Layer 5 of a small transformer language model trained on English Wikipedia (15 layers, counted from 0, width 64).
In attention head 0, each number of a token's query is one row of weights dot the token's vector x. The head spreads its attention over the tokens so far by the softmax of query dot key.

Query weights of the head. A number n stands for n times 0.0063.
q0: -20 -9 -1 14 -16 7 -11 0 29 20 -7 0 0 1 0 22 -23 -42 5 -20 11 -26 -24 20 0 1 -3 3 -30 -4 4 42 -12 17 0 7 -24 -6 15 -2 -5 22 2 12 -19 -36 26 -30 1 -12 -57 -29 6 -7 -28 7 -7 -41 -48 -8 12 -13 -5 47
q1: 20 -6 11 -4 31 20 -10 22 -17 -37 18 -7 12 -29 -14 20 -23 -58 8 0 -23 -47 -11 30 -28 23 -22 4 -2 -22 -48 22 3 -30 -34 -27 -13 -25 0 15 0 10 15 -8 -11 -49 4 9 -7 20 -29 31 9 16 0 4 0 -10 -10 -5 -12 28 -13 21
q2: -5 -20 -39 70 -44 8 24 -27 5 11 20 15 7 1 20 40 40 32 29 -7 12 35 -14 5 9 15 14 -19 -17 27 26 -1 -24 -10 12 60 -21 5 24 16 0 -27 -12 5 30 10 3 13 -10 -8 8 44 -54 -16 14 19 -11 10 25 -5 -1 -14 -25 -13
q3: 9 -16 -19 50 -19 34 58 16 26 35 30 19 6 41 29 -29 -4 -8 5 -14 53 32 -3 -28 1 37 34 -24 -34 16 24 12 8 28 13 43 -18 -22 19 11 12 12 -14 15 9 -8 3 2 -8 -5 -42 -30 -18 -38 -4 -3 -4 42 -22 -14 -11 13 -14 -28
q4: 46 -7 -12 -6 28 15 -11 -46 6 7 39 17 22 2 32 39 -2 50 32 -5 -12 -29 8 23 5 38 -36 13 -2 -36 15 15 -19 46 15 -8 -29 80 22 -78 -3 -25 22 39 -30 -26 10 8 27 -10 -13 -37 -21 -38 21 30 14 -39 -19 2 -6 36 -25 17
q5: 36 -35 -44 22 -29 24 23 53 44 28 15 11 -10 13 23 -1 27 19 20 -5 -29 7 7 -16 5 2 45 11 -31 31 -9 -10 7 45 -7 43 -17 15 34 -2 9 -39 10 -20 33 2 29 19 -5 -28 11 -7 -76 8 32 10 27 -13 2 31 28 40 -4 -14
q6: 27 -36 52 -20 -15 -5 1 12 30 33 28 -2 -64 19 -7 24 0 19 12 -52 29 65 -30 -20 -4 28 27 -25 -43 34 -44 -9 -19 -2 13 -11 -10 -3 45 -64 -8 0 38 -13 -18 37 2 -9 31 27 -11 -30 -53 -17 15 3 -13 -43 -17 9 47 9 18 -6
q7: 1 -5 -9 40 -73 2 29 -45 27 24 8 -10 51 34 46 14 -16 10 3 2 10 -13 31 -12 -2 20 -7 -29 -17 29 54 19 -12 -3 10 24 -18 7 -4 1 -8 -3 6 14 67 -4 -20 -4 -6 25 -36 -20 17 -29 4 38 21 -5 -7 -17 -15 -14 -27 -16
q8: -49 38 -16 -4 -5 -56 -23 2 5 -8 22 -17 -14 -42 -39 -34 29 -24 -65 28 4 25 -41 -40 -10 -22 -5 22 39 -19 -34 0 71 -50 -10 20 -1 -34 -30 -7 18 17 18 7 45 6 -21 -11 -45 37 7 -15 25 -12 10 -17 -3 46 -11 -9 18 -36 9 10
q9: 39 8 -11 -24 46 1 16 31 -14 19 -43 48 -14 36 5 -13 14 -2 35 18 21 7 4 9 -22 -12 53 47 -36 1 4 38 43 65 -24 -49 -11 13 -9 -2 32 -53 -16 28 -2 -9 -23 15 4 14 -9 -4 -26 15 -47 -30 -50 -5 15 -25 -2 24 28 59
q10: -37 18 -13 -69 10 -35 -28 -7 12 -2 -17 -18 70 -39 4 6 -53 -14 -69 -4 -22 -14 -37 31 27 -5 -16 12 31 -33 -29 13 51 -45 -18 48 -27 -15 -19 -8 5 42 9 19 20 -1 -13 40 6 -17 -13 25 0 -46 33 10 53 -2 0 -5 7 30 29 11
q11: -37 -28 -32 9 28 -10 -17 17 1 49 44 16 -67 14 22 -13 -12 -13 -19 30 47 28 39 -5 -30 19 -56 -17 -5 29 -43 18 -35 6 -21 -4 -7 -13 -22 28 -15 -18 -18 -37 32 -69 40 1 -11 -28 1 12 54 4 57 30 -53 -36 -6 0 -22 -19 -11 -4
q12: -29 -34 19 -61 40 2 -14 -23 -15 41 0 -45 16 -28 46 32 -12 27 30 -19 22 9 -37 35 -45 -16 12 43 21 -37 42 -27 20 9 22 21 -26 8 -5 31 -12 63 -2 20 -12 23 -16 21 34 -27 18 42 21 58 33 -2 35 42 5 -37 9 -27 40 12
q13: 34 48 16 9 -12 73 -13 -39 -53 25 57 25 15 -37 18 17 6 -7 40 10 47 -68 16 -14 1 7 31 8 0 2 53 -6 -16 -25 50 -20 44 12 8 -61 10 9 5 5 -11 -21 -29 -21 -33 -18 -20 8 42 -29 20 12 -5 -6 14 5 -27 -11 -8 -22
q14: 34 19 23 26 42 46 -34 8 -4 0 43 31 -10 11 12 41 1 -78 23 -29 55 -18 0 23 -28 52 16 -28 -20 53 55 -2 14 -23 51 -30 16 -19 19 -8 4 4 -33 11 -20 -12 22 34 -35 24 -31 47 -29 29 -7 14 -4 -50 9 -20 -31 -13 -17 9
q15: -33 50 16 -31 91 18 8 -20 42 20 -18 33 -9 41 -42 14 -10 -58 60 33 -56 23 -17 -51 -4 71 -31 17 61 -21 13 59 -29 39 -41 -36 16 7 8 -21 -35 -33 84 1 10 -11 40 11 -61 1 -20 -8 -26 -47 8 34 41 50 -44 -8 -26 28 7 -38
q16: -15 9 -12 -47 10 -7 -51 24 -17 -21 -27 -62 -10 -21 -49 -8 -37 -69 -40 54 38 -23 -19 -7 -45 -44 -47 14 45 18 -64 -41 21 -55 1 -9 10 -56 -37 -10 -45 34 -4 15 -29 21 20 -34 12 -2 -36 25 37 27 39 -46 -16 -36 -44 -12 12 -20 19 32
q17: 38 -16 5 3 18 -8 -27 -13 -31 -48 -32 -42 3 -9 -48 3 -16 -17 -42 55 42 -21 4 -25 -11 -33 -8 -25 76 15 -25 -57 -6 -54 48 8 28 -53 -14 -4 -10 -3 4 30 26 20 -40 -21 32 -28 -2 7 -15 14 47 -49 -14 0 25 10 -27 -9 -2 10
q18: 29 0 -1 10 -27 34 8 -22 18 11 24 15 4 15 12 -20 -7 8 18 -28 11 7 -1 12 -10 31 22 17 -28 -12 29 37 30 -3 -27 -10 -37 20 19 18 17 1 -1 10 10 -2 -21 14 30 12 -3 -33 24 2 -7 19 14 6 18 -43 -6 16 -11 -28
q19: 12 -22 52 -33 14 3 -43 -6 -17 -26 4 0 38 -48 -6 2 -16 -17 -14 -36 -1 -8 -15 24 16 -4 -37 18 7 3 6 14 -10 -26 -29 -16 -21 -18 16 1 -19 20 9 -1 4 -50 4 -9 28 12 -53 0 3 10 5 -5 -23 -15 5 1 23 -9 0 2
q20: 13 -19 46 35 15 -47 -61 6 -11 -13 7 -20 -10 -26 -23 21 15 -12 -17 -14 18 7 -21 -14 0 15 -24 -4 11 -2 -31 -12 29 -32 -43 -46 9 3 -27 22 -27 -4 -4 -94 8 -19 25 -10 4 -5 -15 -16 -23 51 -21 -24 15 -1 -19 9 21 -9 -11 39
q21: 22 11 43 20 -43 20 -22 -66 2 -34 -10 -49 32 -21 34 52 13 44 -19 -49 43 -12 -19 -24 12 8 77 -1 -7 36 32 6 22 -22 34 -43 -13 34 15 -7 7 -40 -6 8 2 -14 -34 12 49 13 -18 13 -5 -23 -25 22 1 15 17 15 30 12 -25 -2
q22: -54 66 -49 21 27 -2 36 -87 -6 -2 -4 64 10 12 -1 7 -13 -11 -4 35 -5 -8 -10 19 43 47 -34 44 1 14 13 -1 -27 29 -5 -6 -42 -15 36 -8 -45 21 58 -33 -71 -14 26 -3 -33 5 -13 -25 29 11 16 16 33 34 -8 19 -27 53 -12 51
q23: 19 -65 27 -24 26 -34 -48 29 -29 35 -7 8 -36 -17 4 -39 -14 -16 -11 -19 -5 -15 30 14 -15 -23 -43 18 -14 16 -21 -16 -32 7 19 -5 52 -4 -10 -23 -3 31 -1 -36 -33 -16 -8 -36 23 -9 15 16 1 62 4 -12 26 -8 16 11 13 -6 19 34
q24: -18 -77 -3 32 9 -15 -1 33 -33 33 -28 25 -24 -16 20 19 16 -1 23 37 -5 -2 30 -20 13 -41 -10 -8 -18 -1 -13 14 3 30 15 29 21 13 -46 -31 -7 -12 7 -7 6 -7 -11 -33 -15 -12 9 22 -8 51 -34 -7 44 4 59 18 30 0 -24 22
q25: -8 0 9 -44 -2 -21 -26 11 -20 0 -4 -4 61 -22 13 -22 -42 -32 3 4 -6 -40 7 -36 24 -45 -7 10 -2 10 47 39 -21 -43 -25 -1 5 32 -20 14 20 3 -61 81 -6 0 7 -42 -16 -9 11 61 1 29 -23 -27 -9 2 26 -24 -6 4 21 7
q26: -19 -28 -3 11 -10 0 -37 -25 -33 -2 17 -18 23 -49 0 -30 -35 1 -44 -44 -27 11 10 -21 -26 40 -69 13 16 -37 12 22 18 35 -25 34 -9 1 -12 6 -10 6 -40 -11 -8 -69 -28 11 65 11 -6 -18 44 8 -39 59 -74 16 26 -36 0 -18 37 5
q27: -47 -12 29 -42 1 -2 21 10 11 -7 10 27 4 28 -20 -5 -4 49 12 -19 -2 -11 -38 -12 13 0 3 -19 -28 -9 -3 1 -22 67 -8 -25 -31 42 10 9 30 -42 -33 0 13 17 34 31 14 17 -28 16 37 3 10 -7 -19 -21 42 -18 -11 -10 -9 -27
q28: -61 -27 -21 -36 -41 0 58 -56 -4 28 2 -6 20 46 -7 -27 -8 -42 -5 3 -1 -10 -6 2 11 -77 -19 -42 57 -14 -56 -29 -58 40 42 35 17 -43 -22 -22 -25 30 7 -4 52 -51 8 5 -8 -50 -21 11 26 -39 -58 -28 -6 -19 -15 -3 -4 -26 29 10
q29: -1 -19 -13 -2 -20 -3 28 34 26 5 -30 36 10 23 -42 8 -57 -30 -9 40 -29 7 12 -11 37 -10 26 -48 19 10 71 42 -46 -22 -47 45 -3 7 32 -44 36 50 -10 -28 -27 -11 -20 -22 19 -32 0 5 -14 50 -39 -37 -1 26 -44 -19 -35 -13 7 -9
q30: -19 -19 -3 18 10 45 25 -16 8 -11 22 -7 -59 57 -15 13 35 12 -14 -23 -33 -5 -13 -52 -26 40 60 21 5 -37 24 38 -11 35 -22 3 10 30 42 -32 -30 -13 35 -59 39 -17 26 59 -1 16 50 -63 -3 18 28 -22 -8 -42 -32 26 28 -10 -29 -4
q31: -54 24 -7 7 -31 -4 22 -15 6 -9 -41 -26 9 -3 12 25 -45 42 24 -39 -73 17 -23 -14 22 -46 -59 46 26 -8 -45 22 7 7 20 27 -57 8 10 3 -5 -21 -16 -8 -30 6 10 5 -1 -14 -32 4 -23 -6 -3 47 53 18 -2 -21 0 14 -39 6

Each question shows a short text with each token's key, already scaled and adjusted for position as the last token sees it. A number n stands for n times 0.013.

Then comes the last token's vector x. A number n stands for n times 0.033.

0 " United": 4 21 -37 -15 17 -26 8 -1 7 -7 -8 -36 -19 2 0 22 -52 10 21 32 -4 8 9 67 -55 4 -8 -5 17 -15 20 15
1 " States": 32 18 -43 -20 -4 -35 7 -14 -1 -10 -30 -29 -21 -9 5 18 -29 9 7 30 12 -1 10 62 -45 9 -12 -8 10 -17 15 10
2 " |": 7 -1 -24 -22 13 -42 22 -24 5 22 -27 -17 7 18 13 -1 29 16 1 7 24 -1 22 64 -21 -26 -14 25 -5 -26 4 -4
3 " 2005": 1 -12 -46 -27 -15 -27 17 -16 3 3 -20 -33 -6 14 5 8 46 26 -26 17 -14 11 11 65 -64 -3 -15 19 6 -1 25 2
4 "–": -66 -30 -10 -25 -14 -27 -29 3 -3 -6 -29 -17 -7 5 8 -1 5 29 -25 19 7 20 -14 63 -66 7 2 3 9 -8 22 13
x: -19 -21 -2 -6 31 -17 -96 1 18 1 -12 1 -17 -23 -24 -24 -3 26 -48 40 22 -6 5 3 -17 -9 -5 6 4 -22 -6 -3 36 -10 19 5 15 -55 -23 -11 -9 34 36 -8 4 -13 5 -75 -21 27 -8 19 6 14 -19 -18 6 1 4 -4 -32 9 -42 -1
Which token does the last token look at most? 2 " |"

0 " |": 27 13 -19 -19 14 -38 27 -20 10 21 -26 -19 7 14 10 -3 -16 16 14 10 15 4 21 62 -24 -31 -17 25 -5 -25 6 -3
1 " F": 50 48 -50 -16 -10 -21 -12 -10 2 -7 -11 -16 3 0 12 23 -12 -6 -1 39 32 -7 1 66 -54 15 -9 14 18 -14 9 34
2 "la": 12 9 -25 -7 -13 -4 -22 -7 9 -5 -15 -24 -3 7 -20 1 33 13 8 10 31 -18 7 46 -35 -15 -12 -6 21 -9 30 -1
3 "sh": -9 10 -15 -19 -17 -11 -13 -16 -4 3 2 -25 -3 11 -4 15 44 23 -7 7 18 -9 -11 29 -49 -4 -11 4 8 -9 25 15
4 " |": -34 -21 -18 -22 5 -36 20 -24 7 23 -25 -19 8 14 8 -2 -9 2 -15 -3 24 -6 23 57 -24 -27 -17 27 -4 -26 5 1
x: 41 -29 -9 -21 -21 -2 -39 24 27 6 -16 0 -19 -22 -32 -12 30 19 -4 12 2 5 3 23 -21 16 9 -5 -14 7 39 -31 8 12 -4 9 30 -24 -4 -10 76 22 30 11 14 -12 0 -39 -9 71 -12 6 -9 7 -10 -11 1 -5 2 3 28 -4 -43 35
Which token does the last token look at most? 0 " |"

0 " 19": 20 18 -16 -2 -11 -10 2 -7 17 1 -19 -23 -3 17 10 -2 -27 14 19 15 -2 19 7 64 -56 -5 -8 1 25 8 33 -3
1 "42": 46 20 -51 -10 -25 -12 14 -12 2 -10 -28 -35 -10 2 10 10 -20 19 0 18 2 11 9 60 -57 4 -27 19 13 4 29 7
2 " and": 7 1 -18 -3 -12 -31 -14 -10 24 -11 -5 -7 4 -7 26 -10 2 -8 13 27 26 2 8 67 -27 -3 1 -14 -15 2 24 -3
3 " many": 20 19 -36 -37 -14 -45 -16 -15 2 4 -20 -7 -23 6 21 1 25 13 -9 33 15 -20 8 75 -35 -6 -12 -3 8 3 20 13
4 " European": -49 -8 -34 -48 -11 -41 -12 -15 -8 11 -27 -23 -16 6 -2 8 38 28 -26 22 11 0 7 79 -59 7 -13 -4 12 -8 12 30
x: -2 -27 2 0 32 -15 -89 30 25 -21 -12 -30 12 8 -14 -50 36 -2 -36 37 8 7 4 0 -24 2 -18 5 -10 -18 2 -20 -6 -7 -3 -14 6 -30 45 -31 14 48 32 19 -11 -11 6 -43 -13 19 5 -11 -7 -8 -6 9 0 -1 15 4 40 -5 -27 30
Which two tokens does the last token look at most, in order? 3 " many", 4 " European"

0 " the": -3 9 -13 -4 -1 -36 -11 -12 18 -4 -4 -4 -2 5 26 0 -22 -22 27 35 18 13 8 80 -35 -19 -6 -9 -4 -6 22 -5
1 "y": 40 23 -35 -10 -20 -9 -10 2 9 -11 -20 -12 -14 -6 18 12 -1 15 -10 15 7 6 -9 51 -34 -7 -23 -2 14 -9 44 6
2 " were": 22 12 -32 -4 -7 -30 11 -19 18 -15 -9 -25 -10 -4 21 -5 13 9 4 23 23 13 -4 58 -26 -22 -10 -14 7 -7 18 26
3 " ": -10 16 -29 -31 -10 -37 -9 -12 0 8 -24 -20 4 10 27 5 46 49 -25 32 17 16 -9 76 -50 1 -9 16 1 6 21 22
4 "ha": -47 -5 -22 -22 -12 -35 -22 -22 4 -4 -24 -25 -20 -3 -3 -19 26 31 -33 12 34 12 -1 64 -54 -5 -24 17 11 4 28 21
x: -15 1 -13 -5 27 -5 -40 0 12 1 -5 26 -2 28 -33 -21 20 35 21 18 3 19 -17 18 16 4 3 3 -12 -23 10 14 -29 -22 2 5 12 -74 4 -40 4 63 24 -7 21 -23 -15 -15 19 31 6 42 11 16 -10 0 6 1 23 27 59 -11 -3 -13
Which token does the last token look at most? 3 " "

0 "s": 17 6 -18 -1 3 -23 -2 -6 21 -13 -10 -19 -5 -7 11 6 -26 12 7 21 18 6 -5 56 -24 21 -7 -3 -3 -9 25 -4
1 " had": 21 14 -25 -8 -15 -25 4 -9 21 -20 -5 -12 -14 -8 27 -7 -16 1 9 28 17 18 -11 55 -33 -25 -12 -8 14 -1 19 26
2 " in": 14 10 -42 -20 4 -27 -8 -11 15 0 -8 -25 20 -2 13 -13 3 -2 10 33 24 9 -1 88 -24 1 2 5 -5 7 21 11
3 "t": -18 -5 -29 -8 3 -24 -15 -24 -2 -1 -35 -23 0 8 7 12 32 29 -18 -7 31 -3 -12 57 -18 4 -17 12 -3 -4 12 19
4 "ell": -39 -9 -15 -29 14 -32 -19 -20 -15 18 -17 0 4 13 10 -2 16 28 -16 -3 5 20 -25 58 -29 8 -7 31 18 -2 7 10
x: -11 -10 -7 9 15 -7 -65 13 11 -4 -11 1 -14 0 -7 -13 44 -5 25 39 10 7 -34 28 3 -21 3 -10 -22 -9 -14 -26 -11 -49 8 25 30 -5 32 22 54 34 -10 -15 14 0 3 -39 4 8 13 20 -13 -13 -22 34 7 5 -11 -35 11 -56 14 -14
Which token does the last token look at most? 3 "t"

0 "e": 20 8 -19 -25 -13 -17 -3 -12 9 4 -13 -21 0 -13 2 25 -15 9 9 23 9 -8 -14 35 -21 -9 -3 8 9 -13 28 -7
1 "gg": 46 24 -33 -14 -8 -25 -33 -15 -4 -7 -17 5 0 15 16 -15 -13 4 -9 19 2 6 -5 54 -53 6 -14 22 16 -12 25 2
2 " sp": 58 54 -50 -25 -2 -36 -30 -29 -10 -18 -26 -19 -8 18 12 4 21 11 -16 48 18 -4 -1 64 -53 17 -9 20 0 -20 -3 24
3 "a": -19 -6 -28 -13 -18 1 2 -11 1 -16 -27 -28 -2 -1 -8 0 24 4 -12 13 3 -2 -1 47 -6 -1 -7 -5 13 -3 24 -2
4 "w": -21 0 -24 -13 13 -12 -1 -24 18 9 -9 -38 -4 14 15 8 2 10 -13 15 13 -10 13 53 -23 7 -2 12 -3 -5 4 10
x: 31 -21 19 -13 4 -27 -10 30 -7 2 13 -12 -22 -36 -18 -43 11 23 2 7 10 -6 -22 30 -26 -15 -10 -4 -8 -24 2 -17 -20 6 16 6 33 -62 -1 -8 26 30 11 -26 19 -33 -22 -29 -7 -9 34 -5 -28 23 -11 -2 18 2 8 -5 54 15 27 -7
Which token does the last token look at most, and with what share of its attention? 3 "a", with about 70%

0 ".": 16 11 -10 -11 -3 -16 0 -4 21 8 -16 -10 -5 -8 15 21 -7 -3 4 25 9 4 4 58 -29 -14 -14 4 -13 -5 35 -14
1 " F": 46 47 -48 -14 -9 -21 -14 -10 3 -11 -11 -11 3 -2 14 21 -14 -11 -1 37 30 -6 2 71 -47 11 -15 9 19 -13 12 26
2 "e": 17 0 -25 -28 -23 -8 -3 -19 1 -1 -12 -30 -15 3 -15 26 34 18 -7 24 16 -3 -17 27 -31 3 -2 12 6 -14 27 14
3 "ma": -5 -16 -23 -22 -11 -18 -23 1 11 -4 -14 -22 -20 5 -21 -10 36 9 -15 13 5 9 10 39 -34 -19 -2 -12 12 -10 22 5
4 "le": -28 -12 -17 -18 -18 -18 -19 -13 9 -7 -7 -18 -25 2 5 15 14 14 -29 0 1 -4 9 44 -30 -3 -5 8 22 -16 27 -2
x: -40 3 26 -8 31 -13 -61 0 39 14 7 -10 -25 0 -28 -41 42 11 20 17 -20 15 -13 24 6 -20 -17 2 -22 -33 29 -12 3 20 -7 11 29 -22 -2 7 30 8 29 -5 18 -53 -22 -24 -16 19 -9 10 -27 35 -5 -7 8 10 12 28 30 -2 5 -4
Which token does the last token look at most? 1 " F"

0 "y": 25 21 -38 -10 -24 -14 -6 -2 1 -12 -14 -16 -12 -8 20 7 -39 12 2 24 8 15 -8 45 -28 8 -20 10 24 -15 32 -4
1 ",": 7 7 -20 -7 -6 -20 -1 -25 10 0 -17 -13 -1 -2 19 -3 0 -8 8 23 22 10 6 73 -15 -5 -5 -3 -19 2 29 -1
2 " United": 45 -1 -46 -24 17 -25 9 -4 13 -6 -10 -34 -19 2 -1 23 24 23 -2 28 3 2 6 71 -58 0 -14 -6 15 -12 20 17
3 " States": 12 -5 -42 -26 -8 -34 8 -17 4 -9 -32 -30 -20 -10 4 17 42 19 -19 24 11 -4 8 62 -47 9 -16 -11 10 -16 16 12
4 " |": -27 -13 -20 -24 1 -40 19 -27 5 19 -27 -18 6 18 15 -1 -3 7 -14 2 26 -4 22 64 -21 -21 -18 20 -7 -25 5 -1
x: 55 -29 -8 -17 -14 -4 -37 26 16 8 -14 -3 -25 -30 -19 -23 33 18 -11 7 3 9 1 24 -22 24 11 -3 -19 2 33 -34 11 9 0 6 12 -26 7 -11 74 30 37 12 20 -13 7 -38 -7 61 -11 5 -7 7 -13 0 -8 1 4 10 26 -1 -27 38
Which token does the last token look at most? 1 ","

0 "o": 14 8 -18 -19 -11 -22 -1 -19 5 8 -14 -23 8 3 -17 -2 -23 16 14 22 4 -12 7 44 -15 -1 -8 10 14 -2 15 -1
1 "und": 24 10 -35 -10 -8 -35 7 -5 13 4 -12 1 3 -3 13 -8 -15 9 8 15 4 1 -19 30 -43 14 2 13 16 -7 -9 9
2 "er": 20 -3 -41 -11 -9 -31 1 6 11 -6 -28 -19 5 1 5 19 26 12 -4 16 7 2 -4 61 -28 17 2 11 14 -6 24 1
3 " of": 6 8 -36 -24 -4 -21 1 -25 22 4 -11 -19 5 -11 16 -1 7 -11 -3 21 13 3 4 74 -15 -10 -1 1 -15 -6 23 -1
4 " the": -16 9 -29 -30 -12 -37 -15 -16 20 -5 -3 -10 -6 1 21 6 13 13 -3 19 20 3 11 77 -31 -17 -4 -9 -8 -10 15 -2
x: -6 -45 6 -8 35 -15 -31 18 35 6 -10 -10 -52 -24 -16 -47 16 9 -4 12 4 20 -12 1 -17 4 -4 -6 -11 -17 56 -13 2 4 -5 -11 -47 -15 11 -23 38 50 38 -8 14 -15 -6 -8 4 39 -18 14 -2 9 8 24 17 18 19 0 19 21 -22 23
Which token does the last token look at most? 3 " of"

0 " F": 19 34 -46 -8 -8 -18 -12 -11 0 -4 -6 -18 2 -1 8 24 -51 -35 15 39 32 -6 2 66 -52 16 -9 16 17 -17 12 35
1 "la": 34 16 -20 -1 -12 -3 -21 -7 9 -5 -15 -21 -5 10 -22 2 8 5 16 10 29 -18 6 43 -33 -17 -14 -10 20 -10 33 -1
2 "sh": 33 22 -17 -17 -16 -11 -15 -16 -4 4 2 -26 -4 11 -2 16 32 14 -2 10 18 -9 -10 30 -50 -5 -11 4 8 -9 23 15
3 " |": -25 -15 -23 -22 7 -36 22 -24 7 23 -24 -19 9 16 9 -2 22 12 -7 1 23 -5 24 57 -23 -28 -18 25 -4 -27 5 0
4 "\n": -19 -26 -41 -28 -10 -50 10 -13 5 6 -13 -36 10 14 17 -16 6 4 -24 21 -8 14 33 64 -37 -8 -19 3 -7 -10 14 -21
x: 44 -26 -24 -2 4 -26 -24 1 9 23 3 2 -24 -31 -25 -7 34 3 -5 18 13 9 -18 29 -16 23 24 1 -5 -2 24 -38 39 10 5 -4 11 -27 18 -29 19 50 51 19 8 -5 9 11 -13 67 -8 16 -13 -2 -8 16 22 18 -33 10 28 21 -20 7
Which two tokens does the last token look at most, in order? 4 "\n", 3 " |"

0 " where": -9 19 -22 2 -12 -35 -24 -4 8 3 -17 1 -23 5 17 -6 -37 -30 29 26 28 12 -9 66 -57 1 -13 -12 -14 -6 29 2
1 " the": 17 19 -19 -10 -3 -35 -13 -13 19 -4 -3 -4 -2 5 27 0 -13 -17 22 33 20 9 8 78 -32 -17 -7 -11 -5 -6 21 -5
2 " ": 31 46 -34 -21 -12 -34 -13 -17 -2 8 -27 -17 4 12 28 5 32 32 -18 36 18 16 -9 75 -47 1 -11 11 0 4 26 22
3 "en": -24 -15 -11 -29 0 -19 -4 0 -3 -19 -28 -22 15 -2 17 16 40 20 -11 25 27 -17 -24 53 -23 12 -33 -11 9 4 32 3
4 "or": -33 -12 -22 -26 -19 -33 -2 -9 24 -9 -32 -28 -6 -1 17 8 11 15 -15 -7 23 0 -3 49 -37 -11 -37 16 21 -2 19 4
x: -23 -43 -27 -18 42 -20 -57 -13 17 -11 -12 4 -8 -4 -15 -1 21 7 -4 -31 -5 10 8 -6 -10 3 -4 24 -29 -52 20 -12 -30 -15 13 10 25 -22 3 -28 26 15 54 0 8 9 -12 21 -44 39 15 40 -1 24 -20 36 17 1 -3 28 17 -9 -22 -13
Which two tokens does the last token look at most, in order? 1 " the", 3 "en"

0 " in": -7 -1 -27 -8 10 -27 -8 -16 13 3 -12 -20 19 -4 15 -8 -9 -12 30 33 20 6 1 86 -19 -5 2 0 -7 4 24 6
1 " the": 12 12 -16 -14 2 -36 -13 -14 20 -1 0 -8 -1 1 23 2 -11 -15 25 30 23 6 11 81 -29 -18 -8 -12 -6 -6 18 -4
2 " ": 29 44 -33 -22 -12 -34 -12 -18 -3 9 -26 -18 6 11 28 5 32 32 -18 34 19 16 -8 75 -46 2 -10 11 1 4 25 21
3 "east": -3 13 -43 -27 -6 -32 -16 -21 16 13 -16 -27 -29 -1 28 0 52 31 -7 22 22 -2 -4 61 -66 4 -23 2 15 -16 27 19
4 "er": -34 -7 -30 -13 -6 -26 0 -4 21 -4 -23 -21 -4 -3 8 22 10 2 -20 14 8 2 -6 61 -31 21 -1 10 11 -14 34 1
x: -19 -5 6 -26 47 -41 -58 16 -2 -12 28 0 -38 -21 -1 -15 35 11 -18 -6 -18 4 -18 8 -7 3 1 6 -38 -40 36 -15 -7 12 12 -5 37 -13 -2 -12 9 37 27 3 6 -23 -9 -42 -19 15 12 -11 -19 40 -31 10 10 13 12 30 39 -1 -25 -18
Which token does the last token look at most? 0 " in"

0 " |": 27 13 -19 -19 14 -38 27 -20 10 21 -26 -19 7 14 10 -3 -16 16 14 10 15 4 21 62 -24 -31 -17 25 -5 -25 6 -3
1 " C": 69 50 -55 -22 5 -41 -21 -11 -15 -8 -17 -17 3 13 12 29 -27 2 -8 43 15 5 5 68 -66 9 -3 20 25 -23 8 26
2 "G": 38 21 -33 -34 -7 -29 -14 -12 -16 -2 6 -25 -6 -6 -2 10 60 20 -19 32 12 0 1 48 -48 21 -5 18 10 -13 26 32
3 "I": -21 -3 -31 -26 -31 -24 -12 -17 -8 -7 -11 -21 -17 -23 -5 4 53 19 -36 23 12 -3 10 44 -42 10 -10 15 4 -14 18 29
4 " |": -32 -18 -17 -22 5 -35 19 -27 5 23 -24 -17 8 12 9 -3 -8 2 -13 -4 22 -6 24 56 -22 -29 -16 27 -4 -27 4 0
x: 40 -31 -4 -19 -21 0 -35 22 30 6 -19 0 -18 -21 -30 -11 27 16 -2 9 3 7 0 23 -22 17 12 -6 -16 4 38 -33 10 9 -2 11 29 -24 0 -7 74 24 29 11 14 -10 -3 -40 -6 73 -15 8 -8 6 -8 -11 0 -7 1 3 32 -5 -37 40
Which token does the last token look at most? 0 " |"

0 " was": 3 6 -24 4 3 -28 12 -15 17 -16 -3 -29 -4 -8 21 -10 -16 -2 23 18 26 14 6 67 -17 -15 -4 -14 8 2 9 19
1 " an": 32 8 -21 -3 -3 -43 1 -13 6 -4 -3 -13 1 -1 16 -11 -21 -8 26 39 21 12 11 71 -23 -7 -12 -9 -2 -5 -6 8
2 " ex": 38 29 -46 -31 -6 -39 -27 -16 -6 -2 -19 -23 -8 10 14 1 12 5 2 49 33 -2 -11 77 -19 16 -3 16 4 -6 -5 24
3 "cell": -15 10 -33 -34 -7 -33 -28 -15 -20 6 -23 4 6 23 6 -28 46 31 -10 19 18 5 -3 51 -66 -2 -1 5 -13 5 -8 1
4 "ent": -40 -2 -15 -27 -8 -11 -15 12 11 -6 -16 1 -9 13 16 0 3 2 -9 2 4 -9 1 44 -29 5 5 -5 1 5 6 -2
x: -31 -29 1 -3 36 -12 -70 38 23 -21 13 -5 -37 -6 -15 0 13 -41 -33 34 17 15 7 -18 -14 -42 -20 12 -6 11 11 -14 -7 -11 -13 -2 32 -25 1 -18 44 35 18 9 24 25 -3 32 -25 25 28 -36 -23 1 -5 7 -7 11 20 -1 -6 5 10 2
Which two tokens does the last token look at most, in order? 3 "cell", 4 "ent"

0 " R": 12 39 -45 -22 -20 -27 -17 -14 -13 3 -13 -18 -6 7 32 18 -54 -35 3 44 34 2 -2 57 -71 8 -25 18 10 1 21 35
1 "á": 30 9 -28 -3 2 -29 11 6 9 -5 -29 -9 9 -8 -5 -10 9 10 18 12 34 -20 -14 56 -39 0 -12 -10 21 -10 17 2
2 "-": 33 21 -20 -27 -15 -35 -20 -3 -12 7 -37 -12 -8 3 11 -16 53 28 -34 36 23 6 -5 66 -43 19 3 19 4 1 24 34
3 "T": 2 21 -28 -47 -8 -39 -22 -11 -2 -1 -2 -27 -24 15 1 7 64 39 -39 33 11 5 0 59 -49 26 -17 28 11 -14 14 42
4 "im": -40 -3 -7 -33 -36 -41 -23 -17 -3 13 -25 12 -9 -7 20 -6 15 23 -28 24 25 12 -31 39 -28 24 6 6 21 -1 23 18
x: -60 -20 4 31 25 -6 -31 19 -10 -3 4 6 9 31 -8 -12 35 15 8 13 9 25 -32 19 -13 -6 13 8 -10 -27 20 -3 -22 -15 -6 -37 6 -27 -14 -12 65 7 29 9 17 -20 0 -44 -39 15 0 4 -7 15 -6 27 -14 -19 -5 -20 48 -35 -9 -26
Which two tokens does the last token look at most, in order? 4 "im", 1 "á"